Layer 3 of a small transformer language model trained on English Wikipedia (15 layers, counted from 0, width 64).
A neuron adds its activation times its output weights to the MLP's output. To switch it off is to set its activation to zero at one token and run the rest of the model.

Output weights of the MLP neurons that the questions are about. A number n stands for n times 0.0006.
n3: 266 386 -237 244 164 89 -189 -109 -13 -366 2 -87 -31 155 -8 65 -15 -52 -188 128 300 -28 -93 -70 302 -93 82 148 78 159 86 207 -124 -284 77 -58 -123 -121 106 -121 94 -264 51 -49 -48 -91 403 -218 98 -208 118 3 -195 -209 -141 43 -73 -183 -14 76 -79 164 -51 269
n22: 47 19 230 -51 -242 -269 -55 97 -10 73 -17 22 -50 -140 -34 -109 -189 -108 -88 202 -116 128 -54 -13 30 242 211 47 -48 -106 130 -67 -157 220 -126 150 101 156 112 33 -119 227 -150 81 -188 15 -122 -296 -147 -102 -75 41 -61 90 -26 -33 214 70 67 50 -106 -109 158 297
n29: -246 -11 185 57 50 25 90 155 1 26 -140 -9 -11 280 20 -16 -76 14 -46 -2 23 -52 74 -174 -281 172 -46 105 44 -26 -175 417 -21 118 -273 80 254 -350 -246 -6 357 -119 -316 -189 93 303 4 252 61 320 -47 -120 161 -22 -376 -356 177 -124 -203 187 56 -123 11 48
n35: 49 -182 38 -101 -197 -32 -81 -296 21 116 34 113 -258 -160 -208 1 21 14 -15 6 -168 -59 89 112 159 -44 -24 16 23 -205 89 181 77 -137 -69 70 328 48 136 99 286 81 -111 -79 351 21 -323 117 34 -187 61 68 31 83 -66 -128 -116 -25 69 -38 10 -99 162 84
n36: 84 186 -125 167 357 360 -92 8 162 8 136 -222 17 118 -186 -2 -102 6 30 -139 245 7 132 -57 137 -97 -66 -114 -79 -135 -162 -157 351 -271 -134 -50 -92 -89 2 133 42 -131 82 4 134 21 -137 -40 8 -189 161 22 -227 -139 106 82 -41 -88 11 31 -59 13 24 136
n53: -34 361 -127 -60 -213 20 77 -114 -82 -98 -70 -150 -75 117 40 30 155 52 -27 82 -224 -43 -72 -106 -48 156 34 81 -262 107 122 -49 65 122 43 68 -198 55 -407 -113 -56 -87 123 147 54 258 -3 51 -66 -242 197 44 -23 -91 8 89 -123 49 28 193 232 63 -28 28
n83: 56 -168 128 132 10 253 -86 -237 -24 -182 122 50 -14 -135 -53 136 4 -72 40 -64 96 -149 -18 124 -12 -435 -98 133 -65 -150 90 -82 -220 -123 29 -29 -117 76 332 -7 5 135 -130 -104 -54 127 288 17 -68 -42 139 190 -12 -37 -162 175 -410 167 106 157 183 65 -41 -20
n95: 228 84 -175 -244 25 124 -238 298 -201 185 6 212 -205 40 -140 130 -100 -20 -222 -14 39 -215 -53 -52 -12 76 89 138 -77 20 90 -68 -359 124 120 126 42 -57 248 38 204 -36 -59 -27 137 25 78 -35 125 154 -275 21 79 -34 109 23 -136 -73 130 -263 -200 -187 -5 145
n145: -70 175 231 283 9 261 190 44 344 1 285 -47 38 126 -182 -350 -38 137 -204 10 -302 130 81 19 -4 -51 154 -242 -123 67 -231 131 -253 252 -92 -21 -125 -35 -120 -101 -151 220 -55 191 -284 -363 -68 17 -113 -36 51 85 111 -26 -104 302 -189 64 -47 333 -140 -72 84 -76
n151: 111 -145 -10 109 135 165 161 62 28 59 176 41 -128 162 107 -135 31 -82 -58 -26 85 -99 16 -160 219 -74 201 169 -164 -240 -153 -54 -49 -215 123 59 -290 18 254 -174 292 -20 -127 264 -143 97 129 -198 116 115 -384 -141 -53 -291 -245 -184 -2 59 140 121 100 40 31 -22
n166: 284 52 -44 -52 -252 -44 -34 43 -112 -115 115 210 -37 59 -57 206 142 -233 -43 145 17 -45 188 -128 135 -6 17 34 7 140 -67 -370 21 135 106 39 -181 39 412 250 -203 -37 -65 116 -171 149 102 -100 42 -67 63 -216 210 70 7 -44 -237 -268 -117 50 -21 28 -118 -138
n191: 103 91 58 165 39 128 -46 -89 341 -17 26 -120 -80 -94 -123 -211 -82 -16 -44 -198 -12 -3 -36 101 17 206 -121 -122 -112 107 240 52 -111 116 -93 -132 48 136 277 205 81 97 -247 60 -21 66 299 -179 -107 -370 123 -98 -143 174 -151 72 -64 -57 29 180 -179 -336 109 107
n204: 70 -268 43 64 250 -47 -66 -83 -45 -94 -314 219 -57 -86 -51 31 20 -57 -104 -9 160 -16 33 190 -232 -11 -81 -98 292 -130 118 -24 -114 -229 149 -31 -123 256 195 -16 -127 82 107 -20 -33 89 191 38 -10 -132 206 -70 -3 26 138 71 -345 1 -127 195 7 128 -92 46
n219: -63 24 101 61 -358 121 -72 -76 122 126 229 143 -178 103 -125 -164 -9 73 18 36 -86 -112 -137 -71 -234 44 -34 76 -58 350 -164 310 18 7 -246 1 97 324 -105 -35 18 247 -376 291 -258 -205 -167 -102 -109 5 98 187 366 -35 49 -336 -101 228 -153 111 329 200 -209 -115
n227: 15 53 -214 -28 283 1 -89 -82 132 -36 393 -125 119 40 -134 89 16 -65 -3 73 130 -477 -58 25 58 -28 80 287 48 -127 58 -28 189 -190 -107 -7 55 -82 -19 -347 -120 -52 105 265 63 -204 -10 45 -29 137 -90 95 -155 -69 -11 351 -208 71 -219 -20 5 14 136 15
n242: -160 -15 -278 -268 -214 -126 -145 116 -34 48 -52 194 -144 81 38 303 16 -229 225 -340 -85 49 -51 -33 -88 115 127 -99 279 -177 146 59 149 74 21 73 194 34 -136 5 -256 -137 -214 -50 -28 -231 -68 33 114 -42 -40 30 149 -41 318 -149 150 293 61 -54 29 126 160 219

Each question names a token from some text and the token that comes next. It shows the activations a of the neurons there, in the order above. A number n stands for n times 0.0032.

Then comes g, the gradient of the next token's log-probability with respect to the MLP's output, scaled to length 1. A neuron's effect is roughly proportional to its activation times (output weights . g). A number n stands for n times 0.00093.

" of", then " Korean"
a: -46 -53 -18 -46 -20 -46 -43 -37 -18 -52 37 -45 -47 -49 -50 40
g: -57 -194 -43 66 -145 342 9 120 129 17 -47 -78 -57 -36 63 -22 7 -96 101 -285 50 -141 -243 -161 85 -57 -135 48 -46 458 -80 -108 4 13 -27 -144 -146 -15 -25 -2 -21 39 33 47 1 121 168 125 139 -29 104 -116 76 73 167 71 21 -57 191 147 221 -283 -163 -201
Switching off which neuron hurts the next token most? n22

" be", then " an"
a: -39 -13 -52 -51 -17 -53 7 -49 -23 -51 -53 -46 -46 -29 -50 -48
g: -82 339 -171 127 222 -179 103 94 -13 -72 -15 24 -156 94 -13 194 -61 75 -44 -36 -116 -43 185 114 -18 -99 188 -9 26 -312 93 46 62 137 -121 -284 -122 242 93 17 99 151 -115 97 132 -267 -275 105 35 -13 -128 5 -17 -322 -40 20 -64 3 26 -114 50 39 11 71
Switching off which neuron hurts the next token most? n166

"enti", then "na"
a: -22 -42 -34 -53 -53 -51 -52 -41 -4 -4 -51 -43 -9 -53 -24 -49
g: -104 -37 123 -66 172 15 -52 -276 -18 -106 52 308 -95 -24 52 -199 51 -41 185 -8 -38 -165 -307 30 -25 -5 14 -128 -193 74 -83 184 -141 149 -131 89 -28 66 101 103 117 -33 79 32 86 53 1 120 124 -63 -233 -221 -236 149 -269 -45 161 -95 262 4 171 81 175 84
Which neuron, switched off, raises the next token's probability most? n35

" estimated", then " to"
a: -53 -52 -53 -52 104 -46 -43 -18 -43 -53 41 -47 -28 -39 10 -53
g: 131 -125 -95 -72 292 6 74 -164 67 -171 -20 179 -10 35 -101 -105 74 -4 198 -183 101 71 46 22 -76 109 146 96 -388 170 -165 67 -53 -101 279 26 175 -22 -102 7 67 64 131 -101 -86 -138 -78 53 3 80 211 -66 -193 -164 65 -131 -224 110 -312 -25 30 8 162 120
Switching off which neuron hurts the next token most? n36

"ust", then "ache"
a: -8 -38 -37 -45 -53 -45 -51 -53 -20 18 -38 -53 -42 10 -45 -34
g: -313 109 -72 46 -157 130 60 -9 -201 41 -25 -86 22 69 183 -190 51 -63 83 14 201 -26 -70 81 107 18 78 -165 96 74 35 47 -41 -58 -232 -139 -158 125 -78 -77 106 -42 -253 154 -64 67 -207 -48 -162 6 -108 38 83 73 -204 88 74 -55 402 145 256 273 -147 10
Switching off which neuron hurts the next token most? n95

" Ot", then "idi"
a: -21 -10 -17 -52 -35 31 9 -29 -44 -22 -52 -47 -53 -48 -33 -36
g: -90 141 57 153 -198 157 -1 -19 144 185 -331 -96 9 -193 8 -15 65 119 -293 -104 -40 -96 181 -66 24 5 -33 -29 124 -46 323 -109 114 126 -114 -135 -366 -36 -63 108 249 15 -253 -42 -41 -16 88 -55 46 253 -106 67 68 132 -60 -48 -41 -77 183 -23 72 111 -77 -14
Which neuron, switched off, raises the next token's probability most? n191

"itar", then "ia"
a: -26 -43 -17 -51 -52 -53 -27 -19 -51 149 -53 -50 -48 -44 -43 -20
g: 157 -59 205 -176 250 153 -121 -55 -37 -119 194 110 -22 -61 -90 38 234 -71 165 77 -147 -14 -111 -62 -132 -27 -45 221 -322 51 -248 -37 28 -140 209 -20 334 -142 -80 -11 -69 43 149 -153 -154 115 209 -45 -42 -67 165 -4 -112 44 97 -129 -113 123 -79 158 -122 -103 -53 61
Which neuron, switched off, raises the next token's probability most? n83

" par", then " |"
a: -5 -34 -49 -34 -52 -49 3 -20 -28 -44 -50 -36 -53 -46 -53 -44
g: 224 132 16 -12 -38 -125 -14 -78 -21 -1 358 29 -20 -161 15 -26 -139 -123 281 -103 -127 -124 9 -23 175 -70 327 -36 73 -33 -80 101 -110 148 -177 127 27 287 157 123 22 -191 -93 -161 114 -33 201 -145 -58 4 -1 -37 29 -146 -179 -113 110 -191 -90 -35 -26 156 139 -246
Which two neurons, each switched off alone, lower its probability most, in order? n204, n53

" forg", then "ed"
a: -48 83 -50 -53 -49 -53 -53 -53 -49 -3 140 -46 -27 -32 -47 -33
g: -2 87 -1 -85 50 -22 -82 76 -73 -93 9 74 109 -17 177 -245 -262 159 -16 9 -203 -105 215 188 33 -100 54 -330 187 -21 -55 -148 -14 47 -187 148 -84 -4 115 -157 111 -109 -33 128 49 169 -66 118 108 -64 -328 6 63 -80 -120 43 236 -253 144 -27 305 22 91 59
Switching off which neuron hurts the next token most? n83

"iti", then "dis"
a: -39 -51 -24 -48 -34 -53 -53 -51 -36 21 -46 -53 -46 -47 -17 -46
g: -201 -1 -177 -11 54 24 -57 -12 -30 71 -124 93 -143 -41 93 -44 -161 325 -30 196 33 -75 130 118 276 -283 -9 -92 17 -7 43 -123 -34 138 18 -206 -4 140 95 -147 39 -211 -170 -154 -26 5 -5 117 83 74 -45 11 29 298 -99 146 13 -288 334 -168 148 -42 114 -54
Switching off which neuron hurts the next token most? n219

" g", then "het"
a: -42 66 -20 -50 -53 173 -22 -49 -43 -10 -49 -52 -38 -27 -19 -48
g: -97 -136 1 -265 177 -234 165 65 -74 -124 190 -1 -29 -7 110 -14 -123 45 -31 -32 -69 -62 -214 143 49 -108 60 238 -224 89 -281 8 77 72 -111 -89 184 -102 70 71 -279 181 124 30 30 234 85 -24 173 -74 1 62 -215 -42 52 -84 19 -50 -60 148 377 -15 -129 68
Switching off which neuron hurts the next token most? n53

"\n\n", then "="
a: -35 -34 -12 -49 -53 -52 -23 -53 -38 -53 -43 403 -44 -37 -53 -49
g: 286 177 201 15 71 158 -3 -338 230 -82 -28 51 145 -132 -43 -105 119 67 -24 -85 -93 162 60 -118 -149 71 -18 2 25 -85 49 -35 -110 -91 -174 -54 234 13 -48 183 33 129 87 12 -34 -131 -277 -241 -245 234 37 64 -46 52 -130 -125 248 27 -142 -56 -171 149 -52 75
Switching off which neuron hurts the next token most? n191

"=", then "Y"
a: -45 -53 -28 -52 -45 -53 -52 -44 -51 5 -21 -44 -42 -43 -46 -52
g: -35 -149 -334 8 11 -14 -178 109 -107 196 -67 -13 -75 162 -170 80 -37 -150 38 217 -70 139 -62 77 277 115 148 110 39 60 154 -243 -127 -147 95 69 21 67 -250 -87 111 83 -191 127 107 332 152 53 -96 -121 -58 -10 -147 34 -82 80 38 -87 99 -221 9 -164 -82 158
Which neuron, switched off, raises the next token's probability most? n95

" of", then " power"
a: -50 -53 -32 -49 -27 -45 -29 -39 -39 -53 55 -45 -45 -51 -52 -19
g: -190 -267 -302 71 -155 103 104 76 49 42 -166 1 73 49 64 21 26 -148 -209 -51 164 -17 -159 5 -35 -35 -298 47 109 127 277 -49 162 1 -74 -44 -3 133 84 72 -45 28 -119 12 65 101 52 -219 119 184 304 136 -10 194 220 -131 6 -165 -181 -96 41 97 -34 -217
Switching off which neuron hurts the next token most? n145

" do", then "ve"
a: -49 -45 -51 -47 -35 -42 -31 -38 -50 -45 77 -26 -53 -20 -45 -36
g: 142 2 182 22 -149 -130 -172 -64 185 195 -72 -23 316 -175 28 -24 -269 88 -102 194 93 56 203 75 37 -18 -109 -5 -68 1 -101 75 -62 -328 237 33 -387 109 -34 -92 237 27 -76 -93 -48 -119 -2 144 -10 142 149 -170 -88 42 106 7 45 -15 -200 13 -52 53 84 -60
Switching off which neuron hurts the next token most? n242

"-", then " Choi"
a: -53 -53 -8 -50 -19 -29 -41 -30 -43 -45 -52 -50 -51 -49 -52 -53
g: -169 -154 -71 21 -233 -20 -138 147 -62 184 57 -78 41 21 159 309 88 80 157 -97 -134 117 -124 248 39 -169 206 25 127 151 -187 233 256 66 -11 -60 -184 83 68 -311 -142 -24 -49 -47 -113 83 -120 -181 -209 99 62 -51 48 21 -67 189 80 -61 -21 20 -124 118 -145 -45
Switching off which neuron hurts the next token most? n191

"s", then " n"
a: 4 -47 -14 -52 -36 -42 -40 -46 -53 19 -36 -27 -50 -31 -50 -50
g: 196 -58 -121 84 115 -4 43 241 -75 71 -172 -177 195 260 -73 -359 1 78 180 -50 -38 97 -60 -61 12 36 242 -17 66 -6 68 118 17 -202 230 -284 109 -44 -312 1 -116 55 -7 70 -92 -123 215 -123 50 46 -69 47 -195 16 -77 -108 -112 153 -7 -52 167 20 -182 76
Switching off which neuron hurts the next token most? n35

".", then " Top"
a: -35 -53 -47 -53 -44 -42 -53 -40 193 -7 -50 -53 -37 -52 -53 -50
g: -104 -13 -44 -75 -264 125 62 20 71 16 31 131 125 -74 148 91 -44 377 -34 -106 -72 -86 -87 356 -153 -60 102 38 210 48 -96 -162 75 97 -106 58 -153 54 163 -112 -90 -72 -139 113 36 28 -242 26 -64 -146 -199 119 -38 -157 -193 -128 199 -92 141 165 -48 225 -140 141
Switching off which neuron hurts the next token most? n145

" Korean", then "s"
a: -53 -43 -2 -3 -46 -49 -46 -53 -53 -21 -47 -50 -45 -37 -40 -53
g: 17 -150 180 -104 138 162 -452 -85 94 -10 170 110 171 -250 41 -135 46 -11 133 181 -15 98 77 20 -30 62 112 -200 -128 0 -55 99 30 -22 95 101 -65 -24 118 -16 155 -171 119 4 -199 99 -83 127 -146 249 -27 -213 -42 -175 -39 -102 68 -172 -225 -88 -67 91 135 200
Switching off which neuron hurts the next token most? n53

",", then " sea"
a: -51 -51 -3 -50 -36 -44 -51 -45 368 -53 -8 -51 -53 -51 -53 -41
g: -195 -98 -300 83 38 -20 138 54 -202 109 95 -92 -66 43 123 -69 -137 91 -152 119 172 106 -170 -14 233 5 -156 13 83 26 108 38 89 21 -198 14 -212 80 5 -99 180 92 -119 -139 309 86 -239 51 42 102 105 147 -224 82 54 -227 5 -176 35 -45 205 129 -238 79
Which neuron, switched off, raises the next token's probability most? n145

"ige", then "on"
a: -7 -53 -52 -33 -50 -46 -19 -40 -7 -31 -49 -37 -49 -52 -29 -50
g: 49 149 281 -254 103 -145 128 103 65 133 67 -20 -227 -67 142 122 -230 62 -301 -10 39 -92 -254 -117 -114 -189 -242 172 23 31 -121 -97 62 -98 84 -77 -119 -115 127 -42 -143 91 249 -57 4 43 212 -19 -31 59 105 31 100 91 279 164 -78 110 -85 121 -72 -11 -78 -97
Switching off which neuron hurts the next token most? n29

"ug", then "itive"
a: -30 1 -12 -53 -49 -41 -52 -42 -35 41 -53 -32 -53 -53 -53 -53
g: -308 116 56 19 -244 52 2 -36 134 155 -282 -6 115 95 -185 110 -36 -58 -224 7 22 105 79 -10 -33 103 -141 87 124 1 320 -357 164 6 63 -56 -219 97 -40 53 -2 151 -154 -92 -107 -42 79 -124 137 206 -183 39 18 24 -110 53 -51 235 43 216 -95 79 -83 -86
Switching off which neuron hurts the next token most? n35

" Rank", then "ing"
a: -52 -50 -22 -23 -10 -39 -29 -27 -25 127 -53 41 -52 -52 -53 -35
g: 50 87 34 -109 -6 289 110 33 7 -78 -50 -97 29 103 144 -52 204 167 -32 112 -110 63 14 172 -112 112 102 -296 -69 84 -339 -27 -16 144 62 -21 110 -238 165 -64 -49 162 -103 57 -217 181 126 -142 -82 -265 -262 203 -177 55 -159 -181 129 63 -57 76 1 -75 -28 64
Switching off which neuron hurts the next token most? n151

" p", then "ige"
a: -12 -42 -39 -49 -48 -18 8 -12 -51 -30 -31 -40 -52 -21 -48 -49
g: 8 1 226 86 108 166 45 -86 82 -16 -133 99 59 141 -99 -282 306 33 149 -14 59 -154 -176 -197 17 126 216 30 -171 179 -209 162 63 54 -102 -176 -116 -54 154 -205 182 -26 -156 -53 -31 1 4 -114 -117 -12 259 -28 -154 288 45 -99 -134 66 38 -60 -38 -240 -18 20
Switching off which neuron hurts the next token most? n242

" to", then " prov"
a: 469 -50 -41 -52 -40 1 73 -39 -53 -53 -15 -45 -29 -37 -53 -30
g: 54 148 147 -122 -10 49 -67 -132 20 -90 -63 -62 -124 120 157 189 216 -5 26 -21 -149 -100 86 367 -84 64 54 64 -217 228 -342 49 -115 -189 150 -208 104 -143 -96 -37 -60 295 23 139 -13 -122 152 -84 -127 -185 -54 16 35 40 159 -105 59 120 -30 -173 -75 -145 87 131
Switching off which neuron hurts the next token most? n3

" |", then " USA"
a: -41 -51 -22 -52 -47 -11 -26 -49 -17 48 -49 -51 -39 -39 117 -29
g: 174 -107 -100 18 -249 200 39 88 111 9 -192 10 -70 -56 91 -35 -102 139 -292 96 6 -143 44 -14 -76 -213 -158 -149 138 23 146 -94 62 129 -132 -36 -321 -45 104 47 -55 13 -3 19 164 27 -250 137 46 -56 -81 16 293 25 234 288 280 -36 -65 118 25 -115 8 -122
Which neuron, switched off, raises the next token's probability most? n227

"2", then ")"
a: -52 -53 -46 -53 134 -7 -30 -50 -52 82 -8 -47 -47 -31 -24 -50
g: -37 7 56 -119 218 69 154 -357 -145 24 147 255 59 4 -121 -16 84 126 117 -61 -191 -66 -155 145 -96 -240 6 31 -45 189 -207 89 89 45 202 43 -13 -114 -107 159 -67 107 -139 -56 -117 189 72 96 -245 -99 -111 68 -7 142 47 -196 152 204 -122 84 -220 -158 43 103
Switching off which neuron hurts the next token most? n3

" tax", then "onomy"
a: -17 -35 -23 -45 -23 -52 -51 -21 -14 7 -51 -34 -47 -25 -42 -46
g: 78 -56 -73 3 60 -2 166 100 32 -144 -194 -193 -32 -74 -58 -186 -134 105 -121 181 71 -127 130 -17 -173 91 97 164 -94 -10 103 -136 292 62 56 -71 -99 -112 38 -139 -73 414 152 -3 109 -114 89 176 328 29 -148 53 -147 140 14 -137 -49 76 144 -202 -61 -175 -173 -23
Switching off which neuron hurts the next token most? n242

"26", then "0"
a: -34 -52 -20 -50 -51 -52 -47 -35 -12 -47 -48 -46 -47 35 -53 34
g: -161 18 -111 234 158 41 -205 -87 138 -44 -114 -49 -125 170 -88 -96 -28 -73 -28 134 -9 -10 78 57 283 39 15 -370 200 -54 257 -193 62 -70 -75 14 25 14 53 -8 -2 -91 207 -22 -165 4 -103 -120 -49 124 -230 93 209 187 -36 118 -251 -73 44 -141 20 114 -114 280
Which neuron, switched off, raises the next token's probability most? n36